Layer 6 of a small transformer language model trained on English Wikipedia (9 layers, counted from 0, width 128). Numbers have three digits each and are written without spaces.
A neuron's activation on a vector x is ReLU(weights . x), where the dot is the dot product.

Input weights of the MLP neurons that the questions are about. A number n stands for (n - 500) times 0.0011.
n1: 467629496578390548483586644712551365462629560589654473500407379334325681639493538370528314435593262381674459430445446644553493516364500532462398555446590483219399531517690716554533578432318352446500569493445396392551297450461500737550316428294548406165477627414490450742503381562467480358405500686330628629421524531540486598472329613476570457452612389746541552509493340443596543527561
n18: 526434410602530792537841334419452478441648632360621449661604473380364288690376308465622621372524417436616500457518453316722618242432427462549430489496496348404538581713629630518468627540409669398514610474415517420587611442445511342396295366467280284609536514571296521649576423632366504454343395515374242476544345682543591590693612518376733457456412553598298400389507536377511658314533
n100: 738259627527014336310313536610403464252573260482436359482472684450532569655260440526625726642620336270417486527362386560521571469593299689579353514623522468238649340720621509396504495550382333701631544222380348450586419455539182528518463270568661478682518442851536771517135363573310599345746437473549682673454311598648481586379416811185444661717486492541661412480137469432564487354555
n115: 562267421587574517699500691436319397446674514530393443407507415616554590423406480557713559289450626681583456422328427288546556413515620634688523480493464558356714687391533672530535609733347536467715617417608567420722552589456595429592503410590453507470395428474583506557717447399426372461637431533431381472761423633507386467575521510540473546274593491632507575515483350544366556560792
n118: 609587500562169261555568636496416378639454436471369471572540279601493362431380376638485519402404568381416633394511399544583421454786514474322500795684482301500445402493546374204538561630458332601478514518482479590630567550294425529539778500572373546446732546422569430596453409682440525433732429511632403627555606445586564514467675525496608209438515539489281670370409571249478610304680
n126: 475611369525423497500657666532433497686637562634481541529591524589359634506540426451464585337617632494626536363558753580638553555645471484565487711573500442497552481370531734570527519570460434576324568335468497538573644516524531619387318537491484528459728603429465358630711226551435494404678440231437348452455471422397579305630477644398477341545519523427660539386596456461353600357452
n160: 535312545728412338485378525467391705646460284602485533442261317640321395464528321703650687340626483357535596390463335343603489276614612238633482671507578485515725609522457335367625572334490425616597475457504469457489465536641379391482496413371442521565536319659374331514461558584591525655547643511443601613515365448646432679286415609511545496753323602317802493334525553456471667446579
n162: 436517645510497322584689659448164521718570294555507349438790545490604624606319653500472496531380461390517385530576432445677414384449613397447562531384611332403622514408460357449434319418395327428619500531597441497637433365549311514385479573462320544415618530289456594660497531400537344483507534657368333542728507584442715544367560662565539618625548413312341497485583493445199625552582
n184: 490287319657337586344416459319455522523645488338519691507622637511560616623464375454610504399694564721586511254462444587431558189625369608492305402563712477451701500354518448466601623362396408429704507448360307474742621511489471425666714536347624297437456438763373587496496511553406559624556640466357426560504353546474484585473423692706658761265650412381470401450515386468361504489839
n189: 671425472575472260392588589496361421528613561667631899634364622374683314575358612651456227611634593638477319423496319480714627260742646561577607762488226652500489480561469715280489570382504504500609396673476451579457388523317457325570492359547409395633453608388217477676449429369607492481737387583508449571583456556457414543355447548516476659436215550539675576418202500389460527666771
n250: 703420327737394354405376445532451354539579421388444395301500569326423437476334437553394525559359335564560695380549552567542449304506643478536297518587640408194427469429527465333433424510553318420531273490549367556379466411490360454421553399618398579386575630619486341596524559690409311436469411403397774427440472397720703673560228584650647558560594392517458557428616695376398572427573
n280: 528507468747363569468698497706665459549679568605619531542479229548454566503517637536500532476552497265634518449539465448497543419406576392600497521524446472451656629653746493307423407413463623754579696535549464414535473732484599528582614389604329500669555476723490260642548416343429589456573538476340497503559402589801608614263500615521582486475316443414531546410685306324273415403576
n292: 623432452532478600493460412687366496370488530597540511565358392450702514672374583490667759414584456469586423451598525399652605469407851418606511417557493416507411683816532507454658671529462567593450510607345469350700461309139577326684331531468644762461553454657504476612408425587559500385468546550493375547817482697489440404478559745475622468500475269571540609329504328483439352478425
n296: 765578607552654596259417584496410478455431481571608563667417535138489485763424579603564331820535384644475176525541526362568496464476474354341459504367326462534472690473664658467781448504468485585419569185459482711673507504377555373683454403463526405530639387413441597623610600627450716280608368289613415528638369659478616423542721656611569482425481534356474492470522402399339562507629
n332: 614597221443516439475451416492553371370541421573472141573274663295419593548433304523574583541428462523473594397492540622753622496583617513550403496424342180524515545645698404416760272560450440722488253335647504323632512202557215606373512219492127532641564460453568575573556294378336524673532309516313484603249370665536424648459471561383658540385310573532390278355337452508541690387580
n362: 520813458592601522350372536507291721552528332455548448493308469489396459507468455489481607474653580446475553438590496299469658596734666538504448533632500628273447392523681441298582650267362555389405629404433401511570475435156438589376447454408422394375464373507320583570445493072514529414419489364554585650678653583529692588357492715400515344601500319702541492261459536234381417537607

Each question shows a token from some text and the vector x that enters the MLP there. A number n stands for (n - 500) times 0.018.

"\n": 380520483523432432544486515503451537470504492466401468544544456485443524511418479577532472496352631483469448495514509512282458600344598467495643460499491510566496440477524448492357525483560578469395510492539798483502470473512440485456524564460492571480520466473472436413460461517578437419550465477514436527540518540467494504444536557462591454523520799453530569679580454475500472488449
Which two neurons fire most, strongest first? n162, n118

"i": 473530482501477444452519475554493466489240634550508530502481572403550390448491521552629493532385506466509534619469568406264525621491516524476439522662532475506496492471611448522439562585639415543421429501510744450541533522597466480457507539446465496546476494513498513484554451559536491455485508586489551509515507464530521463505453494443548557572473476511575473603531536407461505516521
Which neuron fires most, and how strongly? n250, at about 0.7

" |": 541537474500499502481508585471533481545349587513502520478475529526451458499412603514498565574313478481578436508487607539309557538254517450512453511546563503429498493396521544523405525506646538534475503521491532550491509570514577516457538640484473466462459540514425413539491482482518538504431460550492497453490537458540522512576488554532499497458511813504515490501477557539485439511593
Which neuron lights up most? n250

".": 363510426465452473468425503529452488488359453520490507549521505439408456492366492526588496492391529513519449476504525486296502640173585525504446519502537558538462528482491472461422497530622496457439536505475719525486497476510463493486553562512436543501513499577516518493490522518581468447487502458528488514543537539541568490411490534467582462460481649468510537636475512521495457477494
Which neuron lights up most? n292

" div": 328599498493471537422575544487515442451284524471422513545477515427510433523544531537497505519533615533478447536658479470455466660391625558416392416528452710422501530463448456554411488547572522562522457425528612522490487487549412461531562581470506521489394554477429525493401637497482487499428505440519478499577418530511510525477466489397443516447570505479465488632500529415469508493520
Which neuron lights up most? n296

"field": 512471501460455494488496441471604484516282359471448587522487561494529561435544479476452501499479555500347584437553414473317529595389493472491575494553485446525456558491537508478505471468763529512463433560519819511448524438570446493473576440533475515478477467499557511442558455450499561502536488556536501487496598462530390454492478468457415468455526625483549409517580473478446507467448
Which neuron fires most, and how strongly? n332, at about 0.59

"hood": 418460498529472519537457499471489485563291466434458484468482408530490549413481429397468511524525593559434540430508419522274492455399453480505493547679514572465503491498484521526429490509622495536529507464544767469411475458534478481529595491565463527489437462532505557429467520491481572539612496566554586373542593528484455507477513468543438472441492733486550528562619531493535553493545
The three highest activations, in order: n160, n118, n115

"ed": 342574474541615477492510556473429485478397447497546510485436383481537564352571519503448473525569490435322464548510591534563545552234415516553513466542547517600590564472507550423519440489742536453504519548514519485477480584521474442495480491489584533492472474491420481517477498502518506457519499471511532437544520458512593413457493514500401497513506717504427404585535463541489536532513
Which neuron lights up most? n296

" was": 370479469549495546466508484389528510490368464392482602496582482441567586477543497506389551443449608550455468439379598402490570463275457471494517479468490520467611540442478474525371536479602504479539568534486786500581480533492526529382538460556480401511436456459424539534516505537449461459534561465426479494451521513509605596561450533496571546430488626509423458575442500589510580489568
The three highest activations, in order: n18, n184, n115

"aw": 417566588473489586478625454515437530538276477558399545597494503511577495343586441489534600505499542604384394585498550472395560443534450413542562443513488432442564512355523498508387518463581570375506571508545594488565421607486451420593548503577369511471462500517464521553485577409646455460545488389510515520508561433474511517522473532538350494404524498639413535495529544435385519531536
The three highest activations, in order: n362, n115, n162

" and": 300505550350455498481523521509550496440361537496488502482403539464563494442574510543388496519512515435531511497567486525310547517197535515509583467526584439531509540549491589541394536498520511396499534510492514494552477503470450522541485474526498387510528496437443425518392436471503552523509555615525583499554514451563540497484469502499421499559464657479466523532486492436437464449441
Which neuron lights up most? n1

" r": 359501469448494422550564567501521497557329434539475599498427583422441424295521465574401367506516472465525535521605483377248453543442403426526503527503517469499462540510539453499299528581563477482496519472463634494464484541518573447415531633520393468518442482452433526462411568549466577496582548495465486486509532639522515506567622579470451654314482445512434526604457499509384512506544
Which neuron lights up most? n118

",": 504491502376434465438647548568541465508539627460476485512515532496510434506568571409374536439490557534446499502465535471409629547126571543499508532439511496511426435453475489566552551483448498443498485531463585437539502385478538460472524655449559436530446524581478539523475507510478449504503488626497420407550624468487417513537499578457473480459481551575392519640477491482562446555612
Which neuron lights up most? n1

"1": 563527470488456419518447527478446488524255489543534473588481572472552441552496511473521526502517485510489471434560500435347515593272466465440435523530543527482596446425499541559400493385603557492449488551512799505520503505592508492461530531491464541470472480489501527629516553464525499497481440477549437507476516536427487491372496520467590522473518538478484504607486541484521511433544
Which neuron fires most, and how strongly? n296, at about 1

"end": 417532549586442525400523491599487540497296592520422542501493549469519496472505479514384463499500543429427507556538463641468560528494528525525446430636564501560467528499416410403497489578547482599519542524506814519492550606638471443369524477608348480457460462496479518524517591512577515594550533508540450493467522400553387477429512436515450442462477597562468515588560558432436425566424
Which neuron lights up most? n118

" only": 318473415548489426475517476406502452419409475524443577417547509549504557320360503453504620478462424601451531502531490501226540466335351593462499456501574548521594538451530527515428529531558484583530433489454646517530530637530595583498582496431506476410453465475433519470496510535488573616575489507472543489503530464384538415629538481409501576537504649509503451580556504507508559474577
Which neuron lights up most? n184

"é": 491480563473523416449545576452540427466401521433496569542454495614555428444514495422474546516524513467457409471402517527544675596517509511543516468466512640522434547446555499615362495535676404512417408606562836421525598457487700556473470532477589599384427592528591486448500612527632485479432511531514436474581536560381479516382481564539373476502581540563541488566483544480581489508385
Which neuron fires most, and how strongly? n292, at about 0.87